Layer 11 of a small transformer language model trained on English Wikipedia (15 layers, counted from 0, width 96).
Take only the direct path to the model's output, skipping the later layers: a vector added to the residual stream pushes a token's score in proportion to its dot product with that token's output vector.

Output vectors of the tokens that the questions are about. A number n stands for n times 0.016.
" time": 1 -18 -11 -21 8 17 -17 -21 -32 -12 26 -11 -2 16 13 -9 35 18 21 1 -15 -45 17 -51 -4 -12 -24 23 -7 16 -2 -45 13 0 -4 6 -27 -11 13 -30 -10 18 19 2 1 -9 21 -12 -2 27 6 68 -14 -19 27 -8 41 10 9 5 30 45 -6 13 -4 -6 -54 24 -2 -7 -14 4 8 35 31 17 17 -82 6 10 42 4 -35 5 -24 9 -20 -28 21 19 -23 -60 5 -4 21 -16
"ace": 5 38 62 -34 -6 55 5 67 21 -8 14 11 12 28 -4 -14 59 -23 30 1 -6 34 23 46 -13 -36 -26 -5 -4 -1 4 -21 15 -38 -3 4 -6 29 17 -45 28 -5 -10 -16 -43 8 -43 -15 10 5 -21 -22 36 -2 12 47 -8 -10 1 -28 23 24 8 15 -25 27 27 14 1 3 5 -2 -25 -3 41 11 2 -34 29 65 3 -3 9 18 7 15 -12 6 -26 14 7 -7 8 13 10 33
"ret": 32 0 27 -34 -2 23 25 65 8 -3 12 -48 16 3 -25 -36 11 -11 -10 2 6 11 58 -48 -60 46 -10 -32 18 15 -23 9 -6 -42 21 -2 -8 56 22 -32 -23 23 -12 34 -17 27 12 -16 -12 -5 -19 -23 10 -15 -22 41 -40 -8 -26 19 0 -12 -10 -15 10 -62 -17 22 -9 -3 -36 -16 -9 -24 -9 -13 21 15 -33 4 -7 -11 -7 -23 -21 -30 -29 44 -18 5 -2 -3 4 7 21 -18
"ified": 12 22 85 0 -16 -11 2 14 25 -36 -4 20 -44 39 -21 23 -18 -77 -15 1 -14 -14 19 -49 -14 -29 -96 23 -25 34 -18 15 -17 22 -3 12 -27 18 -4 -25 -5 21 -19 4 -21 12 -17 -32 -14 28 -37 59 14 -8 28 65 17 -27 5 -36 -59 -7 -9 -5 -14 -33 -16 50 6 -15 -15 -28 -15 -32 -24 -8 29 -10 26 -23 -1 3 -35 -5 -71 -26 -40 18 2 50 -5 -6 -3 43 27 2
"icip": 18 1 32 16 2 36 -53 0 -21 21 -43 2 13 8 -24 -58 -24 -60 19 2 -2 6 -8 -8 -55 -39 -6 -46 14 -33 -13 21 -29 -8 -34 -26 8 -11 23 -23 -36 54 0 23 24 36 -24 -6 5 -1 43 40 20 16 40 49 4 0 11 -48 -2 29 -16 -14 -20 -19 -48 33 -13 46 -5 23 -67 25 -2 -4 1 -21 -1 -41 -25 -62 -29 -54 -10 -68 57 7 26 33 -18 -32 0 2 -12 38
"&": -14 28 22 5 5 10 -18 53 -11 55 31 -40 14 30 -25 8 1 6 6 2 -35 -12 -4 -40 21 -16 2 -4 -13 -9 -16 -4 -14 -46 -1 32 -4 -11 -39 -27 2 -27 -5 -3 6 17 -13 10 12 -31 15 -48 -13 -26 -22 7 5 -33 3 -27 -16 23 30 -33 18 38 -13 16 -14 -11 -35 34 15 -8 -14 32 18 -21 6 -2 -25 10 -10 -7 39 -43 -9 0 -44 29 -10 -18 -3 -32 -9 -18
"ially": -5 -8 18 18 0 8 -57 32 -6 -26 -8 1 -8 42 -19 12 15 -49 62 4 -28 -42 14 -12 -15 -10 -51 3 19 50 -9 -1 -11 -34 26 4 -50 35 25 24 -38 58 -28 20 -41 67 -46 -27 -69 31 46 87 31 26 -11 -4 37 16 -18 -9 -34 46 -18 -50 -91 -37 -36 17 6 1 -6 -40 -5 11 -31 -19 16 -53 -16 -9 -4 -9 -42 25 -81 -24 6 84 40 11 -23 -41 -32 35 -21 51
" and": -28 -21 -24 -2 12 -45 7 -35 -12 -1 23 1 -6 18 15 20 -12 0 -1 -1 -18 4 12 -13 26 15 24 9 8 9 -3 3 1 -11 -21 -7 30 15 25 -9 9 -1 4 -23 -2 -7 -28 7 -14 41 -3 -27 2 -22 1 -23 11 -13 16 26 -2 34 -17 -1 -23 -27 4 1 34 -17 17 -15 25 -14 -11 1 15 17 19 7 -16 -15 3 32 -19 29 -13 19 -9 -41 3 32 21 4 -9 18
" Gen": -9 45 -19 -16 -25 33 -33 33 26 4 13 -29 -28 9 -11 16 21 3 17 3 27 -28 -24 23 29 31 7 -15 6 1 -29 19 -30 22 -8 -7 -22 -11 11 -16 17 5 19 -20 -2 -2 22 -41 -51 -2 -13 2 21 44 32 21 4 43 -9 25 9 34 -27 -25 4 21 8 38 -8 -12 -34 9 3 -29 44 -6 53 -8 17 -44 -7 24 4 2 24 -13 11 15 10 79 -16 -7 1 -8 5 -7
"ics": -13 5 12 23 -17 10 -58 43 10 -42 27 -10 -12 60 18 -52 -3 -28 -19 1 -23 -1 -22 -39 41 -24 -44 17 20 -18 1 -25 -7 -16 -33 -1 -16 7 25 -13 12 2 -47 14 -7 37 -21 -31 -53 37 52 43 31 -6 13 17 25 -20 13 -52 -34 12 -12 -29 23 13 -24 2 -9 -28 1 35 -35 -5 44 -45 2 -28 27 -35 9 8 -7 6 -16 -19 33 4 8 -42 73 33 5 33 35 -4
"ch": 10 -11 4 5 16 66 4 6 67 1 7 36 -21 4 16 13 5 -4 8 -1 -15 -14 -19 -14 -40 5 4 -29 -19 -4 6 -2 20 29 -10 -21 1 -17 -18 -22 16 4 28 1 -11 -45 -10 -46 -11 -29 33 -1 38 -6 -23 1 -22 -15 29 10 -10 6 -33 28 -6 -29 18 40 17 20 2 -26 -15 -36 -5 -1 -50 -5 29 8 -47 -14 -2 -40 13 -29 -6 35 -24 16 -3 -44 -9 15 19 22
" released": 8 22 16 -17 -10 51 -58 -14 10 -4 38 -13 -51 -36 -3 7 -3 -26 -9 1 -35 -55 19 -8 -19 -19 -7 3 -64 23 -25 -2 -7 4 -26 6 0 -24 6 -35 -27 9 -22 20 23 38 -18 -6 12 23 -17 -20 -1 -23 52 10 40 17 -12 -14 -35 28 -8 -40 7 16 9 49 -9 20 19 -22 14 -34 -5 -55 14 -1 13 -1 -2 24 -41 1 -33 5 -28 62 25 5 -3 -17 -18 -28 50 -15
"m": -29 -24 11 -9 2 32 44 -4 -2 15 7 31 7 32 -20 -4 -15 27 -15 -1 9 -10 0 -31 -29 23 6 26 23 -32 32 4 24 -4 23 -34 27 -47 -21 4 -6 37 41 -8 -54 -16 -21 19 27 45 12 -16 -33 0 -14 -4 -12 2 9 -26 -7 -40 -11 33 11 -37 17 -44 0 5 10 -32 -19 1 18 10 -21 9 25 -10 -34 13 18 -4 40 -32 8 2 7 -20 5 -19 -20 -4 -2 -12
" her": -27 14 -14 3 -37 16 -11 -15 -13 -17 -22 -29 -50 23 3 -18 0 -2 -4 1 -12 -47 10 -54 -2 -5 -17 -7 -12 -8 5 6 30 5 -1 -12 -24 3 -36 -35 -13 -1 2 -13 0 1 -2 -59 -5 25 -7 -24 -21 -7 26 -7 24 2 -33 6 9 26 14 -19 -13 -13 -40 32 -35 1 12 35 27 -11 22 -20 -4 10 -29 16 28 7 -7 15 -40 9 -43 -13 -37 14 11 -6 -20 15 -43 8
"inal": 1 23 -2 -1 -60 15 -38 80 -19 -27 -17 10 28 13 -44 30 22 -8 18 -1 4 7 44 3 -57 -43 -46 28 1 48 -21 -21 -31 -20 -8 -11 5 20 12 -13 -26 26 -51 27 -10 -4 -29 -13 5 -9 -20 -12 12 59 3 53 6 34 -2 -26 5 9 -10 -1 -10 27 -33 -14 -28 -27 22 15 -32 21 9 -44 20 -29 19 -41 74 -48 -14 44 -12 -39 29 30 7 1 16 27 -2 -8 9 10
"ars": 20 7 11 -6 5 29 -81 24 -44 -53 -19 42 -13 -10 -8 -47 15 7 18 0 33 30 -5 16 0 -18 34 -19 1 33 13 -27 -14 37 13 -17 6 22 -13 -40 25 29 -29 25 -15 33 -3 -23 24 -4 -2 25 -19 -40 6 -8 -18 21 6 22 -14 1 30 -49 5 -21 32 13 -11 -10 3 34 -53 -45 39 -4 -55 23 42 8 9 -4 -14 -30 14 -12 -8 4 7 -25 -11 -25 -17 -24 8 -9
"ow": -15 45 21 -19 -3 8 25 33 -39 -24 22 -14 -1 -32 14 0 35 35 -5 -1 -17 13 -9 -13 -15 -44 21 41 -46 -22 -14 -6 42 -30 27 6 38 39 -20 7 6 24 -46 18 -34 15 -8 13 9 22 9 37 13 -38 5 14 2 40 -5 -9 35 2 41 2 -21 -24 7 21 -4 -1 -8 44 -25 1 -29 32 -13 21 -14 -6 -19 6 20 -12 -7 -15 7 -49 -8 -6 -23 14 -13 39 -26 -16

Each question shows what one neuron of this layer's MLP adds at an activation of 1. A number n stands for n times 0.013.

n134: 38 -20 -5 8 2 53 4 -17 10 -36 8 6 9 12 -28 -2 -16 -2 11 21 -12 -23 0 2 0 -37 7 -8 15 7 7 2 -30 -16 2 14 0 -6 11 -13 -2 -13 -6 -14 -3 -24 -31 18 -3 -9 -24 -28 -23 -9 7 -9 -24 -3 -4 -15 -11 18 -7 18 14 14 30 10 28 26 -8 -9 15 -8 -13 -66 -21 17 -33 5 38 9 0 -16 -4 -28 -26 -8 -27 -1 16 -31 34 -10 4 -8
Which two tokens does it push up most, strongest first? " released", "ch"

n226: 16 23 -3 -8 20 -2 2 -29 21 3 -23 -2 33 -28 1 8 -8 -1 17 38 -6 4 14 -2 11 -6 9 -17 5 -36 -6 4 38 -1 10 15 18 -2 38 -1 40 41 -11 35 24 8 -9 38 -3 -6 -2 -4 27 -11 15 8 -24 -4 18 -29 -3 37 -58 -33 -27 -25 11 10 20 16 -11 -10 7 10 17 -17 -1 3 19 2 -2 -33 14 -2 12 -4 -30 -2 15 14 12 9 -19 27 11 -21
Pushed down most: " her"

n48: -11 -3 -17 21 -1 -12 20 -38 -13 18 -7 21 1 42 -36 -11 8 -33 -16 31 -25 -6 -11 7 23 -14 5 12 12 3 -27 -2 -1 10 6 24 18 18 -37 -16 -17 -9 2 -12 1 3 8 -2 0 -23 -9 3 -6 41 5 18 -23 -13 14 -5 -18 -36 39 -4 -34 -13 33 18 1 -40 -19 -3 28 -8 22 45 -16 16 20 -6 33 0 7 14 -5 -8 -18 16 -32 -14 16 -45 -2 -27 -15 -9
Which of these tokens does it push up most? "&"

n164: -11 -21 -3 10 -21 6 -1 27 18 19 -18 6 -10 -1 11 3 3 14 2 14 4 -4 18 5 5 -12 4 20 -5 -22 2 -8 -3 -12 10 -21 -11 -10 18 -22 13 16 24 14 8 -3 27 -58 29 11 15 -35 -5 20 -6 9 -6 1 -10 8 -8 -12 -3 16 8 18 -18 15 -28 -1 12 -27 -11 5 2 22 2 -22 -24 14 -19 22 13 20 -25 -7 -21 -2 -24 -6 -42 -1 -16 18 -12 -4
Which of these tokens does it push up most? " her"

n119: 6 -11 11 -2 -18 8 8 -11 30 5 4 -19 0 23 -20 17 1 7 13 -10 -16 23 -2 -22 -2 3 -32 58 22 5 18 -3 -25 -22 4 -49 8 -15 -13 -3 -1 -32 -6 -10 36 4 12 14 3 -5 -27 2 3 -10 23 42 -1 3 0 -3 8 14 -2 15 -12 -5 15 -2 -7 16 -14 -2 16 13 -17 -5 14 17 6 12 32 4 -11 -13 12 29 1 -25 -1 -36 14 -1 -15 12 -3 0
Pushed down most: "ars"

n177: -2 -1 -21 48 2 -9 -21 37 12 -32 -33 40 -5 -5 28 21 23 -7 -1 -1 31 -8 11 1 0 28 -11 15 -56 -8 3 9 -14 9 9 -24 -32 -2 -10 -17 14 -2 -21 6 -6 18 -1 12 -23 2 -4 -9 -37 -14 14 -14 -22 7 30 1 16 -2 11 16 -9 -13 -18 24 -18 19 -5 3 -11 22 7 35 0 -14 -13 -29 10 -5 3 19 -20 -9 35 22 -14 -2 -11 15 -3 -25 20 -22
Which two tokens does it push up most, strongest first? "inal", "ars"

n55: -17 -37 -1 -4 15 6 22 13 -11 -10 -3 33 -3 8 -32 28 15 4 35 36 14 -13 7 -25 -7 34 5 -8 1 -2 -6 -26 22 -15 -12 6 -38 31 -6 37 5 -9 32 5 -6 -10 4 -15 -20 -11 -5 8 9 35 19 -20 -13 5 -18 26 3 -22 7 -5 32 12 -35 12 -10 11 20 -11 -2 -22 -9 5 7 -5 9 -15 3 13 -13 23 7 -6 32 20 22 1 5 -3 -18 20 6 4
Pushed down most: "ow"

n33: 4 21 -41 28 10 -17 11 15 18 -13 -16 20 -6 20 -9 -2 15 8 -16 -7 1 -13 6 -42 24 38 -18 25 21 -21 19 -9 1 25 13 -11 -23 10 20 6 9 33 -33 12 33 12 -30 -5 25 -17 -12 12 -27 1 -4 -13 2 9 -2 1 -17 -10 12 -16 -33 -4 -26 -3 -35 -6 17 -6 18 37 -8 2 4 -10 -48 6 3 7 -10 12 42 -8 1 -3 -14 3 -22 -8 -29 19 20 3
Which three tokens does it push up most, strongest first? "ially", " her", " time"

n37: 33 -30 13 12 16 -16 -24 -8 23 20 -17 -28 -7 7 11 -2 3 -18 -24 -31 14 -9 15 -1 -45 6 16 21 -16 -13 6 -31 41 -2 -27 -24 2 -2 16 -19 2 19 -3 22 -5 1 14 -10 -19 -9 -15 -14 16 3 6 2 8 2 14 21 -3 -24 23 -3 -22 -50 7 9 -15 11 -6 9 -43 -1 -9 -40 -21 16 -16 -8 13 3 -32 -4 7 -26 11 -3 1 -3 -21 1 -9 1 -27 3
Pushed down most: "&"

n151: -23 10 38 0 15 -8 -25 -3 -15 26 -6 15 -13 5 36 -2 -6 16 -8 22 -27 14 -2 -28 -19 3 -36 5 -6 18 -2 5 -23 -1 -17 9 -22 -27 -9 15 6 17 24 8 -4 13 -23 28 -25 -20 -6 13 -1 -36 -5 -46 -9 7 -13 20 22 1 -37 13 6 -1 1 -1 -30 -37 -27 26 -22 4 21 -13 -13 -1 8 -16 2 9 8 21 -22 -1 -19 21 -19 10 -16 23 20 -14 -6 -3
Pushed down most: "ace"

n77: -24 5 -9 -1 -25 -24 -3 14 -45 -20 -14 -34 -8 17 -11 -22 19 7 15 -9 17 -16 -7 -4 8 -27 -12 36 -9 -23 -18 13 3 -5 4 -1 -12 9 -10 -1 -26 -10 37 -23 9 -1 -3 -4 41 31 -20 -28 -15 13 -22 -38 -47 11 -2 -7 -21 -29 -14 -6 2 -14 32 -2 6 -9 -11 3 -29 22 -10 18 -37 -27 0 -30 28 10 16 9 -9 19 -9 -2 11 -9 16 12 42 -5 15 -3
Pushed down most: "ch"

n82: -29 -9 -13 -3 10 20 -36 4 -21 -15 16 -15 -2 -14 5 4 -18 27 -15 26 13 -12 -16 -12 -15 -6 11 -26 24 -5 7 27 0 3 -23 26 -16 17 -3 -6 28 -17 7 -4 2 -28 4 -15 -20 20 -5 17 -18 0 -26 17 -6 12 -26 -25 7 -12 2 31 6 10 9 -8 -8 -3 -45 13 3 -5 26 -8 20 2 -7 18 -1 18 1 -20 -5 17 -61 7 -2 -31 26 8 -2 -4 -5 21
Which of these tokens does it push up most? " her"

n298: -20 -12 -16 18 -2 -5 -2 36 8 -5 20 4 -5 -14 -1 -15 3 -9 2 -12 -3 22 5 -13 -14 -13 27 42 -20 8 19 -20 -2 3 21 4 23 -30 31 -20 9 20 -38 -14 37 -13 -28 -16 -7 -4 0 -8 2 -8 9 -31 30 26 -20 -22 10 -8 -6 9 8 15 29 44 21 -27 27 -1 -46 -4 -10 20 -6 5 -1 5 -3 17 63 -30 12 11 -4 -27 8 -4 7 -31 8 -5 -5 23
Which two tokens does it push up most, strongest first? "ow", "ars"

n248: 2 5 10 7 12 13 0 1 2 19 -5 29 6 25 -36 6 2 -10 -1 -16 -25 25 -48 17 -21 11 5 -19 -9 -26 7 -2 1 -5 25 -10 -8 -36 5 7 2 -11 -22 -31 -20 16 17 1 -27 3 13 6 3 13 40 -16 16 -4 15 -5 -6 10 -5 21 -12 -30 -24 4 -7 12 31 35 13 17 25 -13 23 25 -11 12 -12 9 8 17 4 -4 22 2 -5 19 5 20 1 -15 -4 1
Which of these tokens does it push up most? "icip"

n364: 5 5 -7 -6 -10 -3 21 -3 11 3 5 22 -20 -2 -4 -35 15 -8 -2 34 -10 -24 -14 -26 -7 8 -19 -21 9 -32 -4 -35 -6 -38 -31 -5 1 12 6 -17 -6 10 28 -15 -21 20 2 8 -20 -27 33 33 33 -8 11 -4 12 -9 25 2 9 -32 -9 26 15 -4 4 18 -5 12 27 25 6 -26 -4 -5 -34 18 13 1 -19 34 19 1 20 -8 -23 -11 12 12 -25 -3 -9 -10 7 2
Which of these tokens does it push up most? "ch"

n290: 3 29 -7 -12 -10 23 5 -22 -3 -31 14 2 18 -11 -35 1 26 23 -26 -4 -5 -4 -16 19 -14 -49 18 -7 -12 15 20 -46 -13 -13 14 0 -1 15 -10 15 29 -7 17 4 -1 12 -2 17 8 12 -9 -6 -25 0 7 5 8 -16 17 23 16 -12 -14 -17 -4 6 10 -7 -9 -2 11 20 3 -4 19 -24 -1 -6 2 0 -23 4 16 8 30 22 -10 14 -6 -18 -31 -11 39 -23 -7 12
Which three tokens does it push up most, strongest first? "ars", "ace", "ow"

n45: 37 5 16 20 -1 20 2 -19 4 20 -19 -29 5 -25 -6 -5 6 -11 -16 -55 -4 -8 6 -5 10 -34 32 -5 20 -3 12 14 -20 -14 2 37 -3 10 19 13 -7 -23 2 -15 8 -41 -35 16 7 12 3 -11 29 -15 -27 7 -11 -14 16 4 11 -11 23 -23 1 -22 -12 38 -3 -21 9 -15 31 15 -6 8 9 37 -3 17 -3 -19 8 4 11 -16 4 -5 -13 12 -18 -19 -16 -32 27 3
Which of these tokens does it push up most? "&"

n81: -16 -2 1 8 -14 4 19 -33 35 25 -40 -10 -21 10 -12 -6 -26 -7 11 34 22 7 -10 -23 30 -10 0 -29 20 -20 27 -11 16 -20 9 26 -8 9 -2 -1 -37 16 -11 -11 2 -15 7 -39 -1 -43 -3 -16 -37 -9 6 15 -26 -25 12 -19 6 -10 1 4 56 -18 21 -15 6 -29 -10 33 -7 -37 2 -7 9 13 -19 40 16 12 34 21 -3 18 11 27 -11 25 18 11 14 22 23 4
Which of these tokens does it push up most? " her"

n208: -5 -9 -20 17 10 -24 -5 -5 -16 -17 -1 17 -9 -1 14 -16 -5 45 -4 -13 -12 8 -17 -22 -20 -15 -18 -8 28 -19 7 19 7 -2 -6 11 9 30 22 43 -10 -16 -41 10 26 18 -31 7 -29 -8 -13 3 27 15 22 36 -16 -22 -8 -17 30 13 -16 11 -7 -3 -18 -17 -5 35 1 1 -15 -6 35 8 -17 8 12 12 -9 38 28 10 -21 5 -7 -41 -10 12 27 24 12 -8 15 17
Which two tokens does it push up most, strongest first? "ics", "ow"

n317: 11 -6 -21 -13 -46 3 -24 3 -11 10 -9 -6 2 11 -10 -42 35 -20 2 54 40 6 -16 -18 2 -21 -14 -4 -2 -13 -11 -3 -24 -9 9 -5 9 28 -15 38 12 -1 11 -2 10 18 -16 -14 3 -8 15 -4 6 -7 20 6 1 -7 23 15 -19 -37 -4 5 10 -2 -3 27 -17 23 8 -12 1 4 -15 -38 4 -15 18 -16 -29 -8 -35 12 19 -34 16 -1 16 41 8 26 5 8 33 12
Which of these tokens does it push up most? "icip"

n8: -45 22 30 7 -29 -19 26 -12 -9 -4 -5 -23 22 4 -19 -8 4 4 -18 -2 24 -5 -37 -24 17 -17 -33 10 -6 9 -2 9 -10 55 12 4 22 -17 -13 8 5 -1 -62 -23 1 6 -15 3 -9 28 0 -14 2 -2 36 21 26 -19 -3 3 7 16 5 7 -33 2 8 -6 -5 -1 -2 -32 -3 7 -17 -7 -5 -24 -5 -26 11 -20 -4 13 -10 -8 -3 -15 -24 2 -38 36 7 -1 32 -16
Pushed down most: "ch"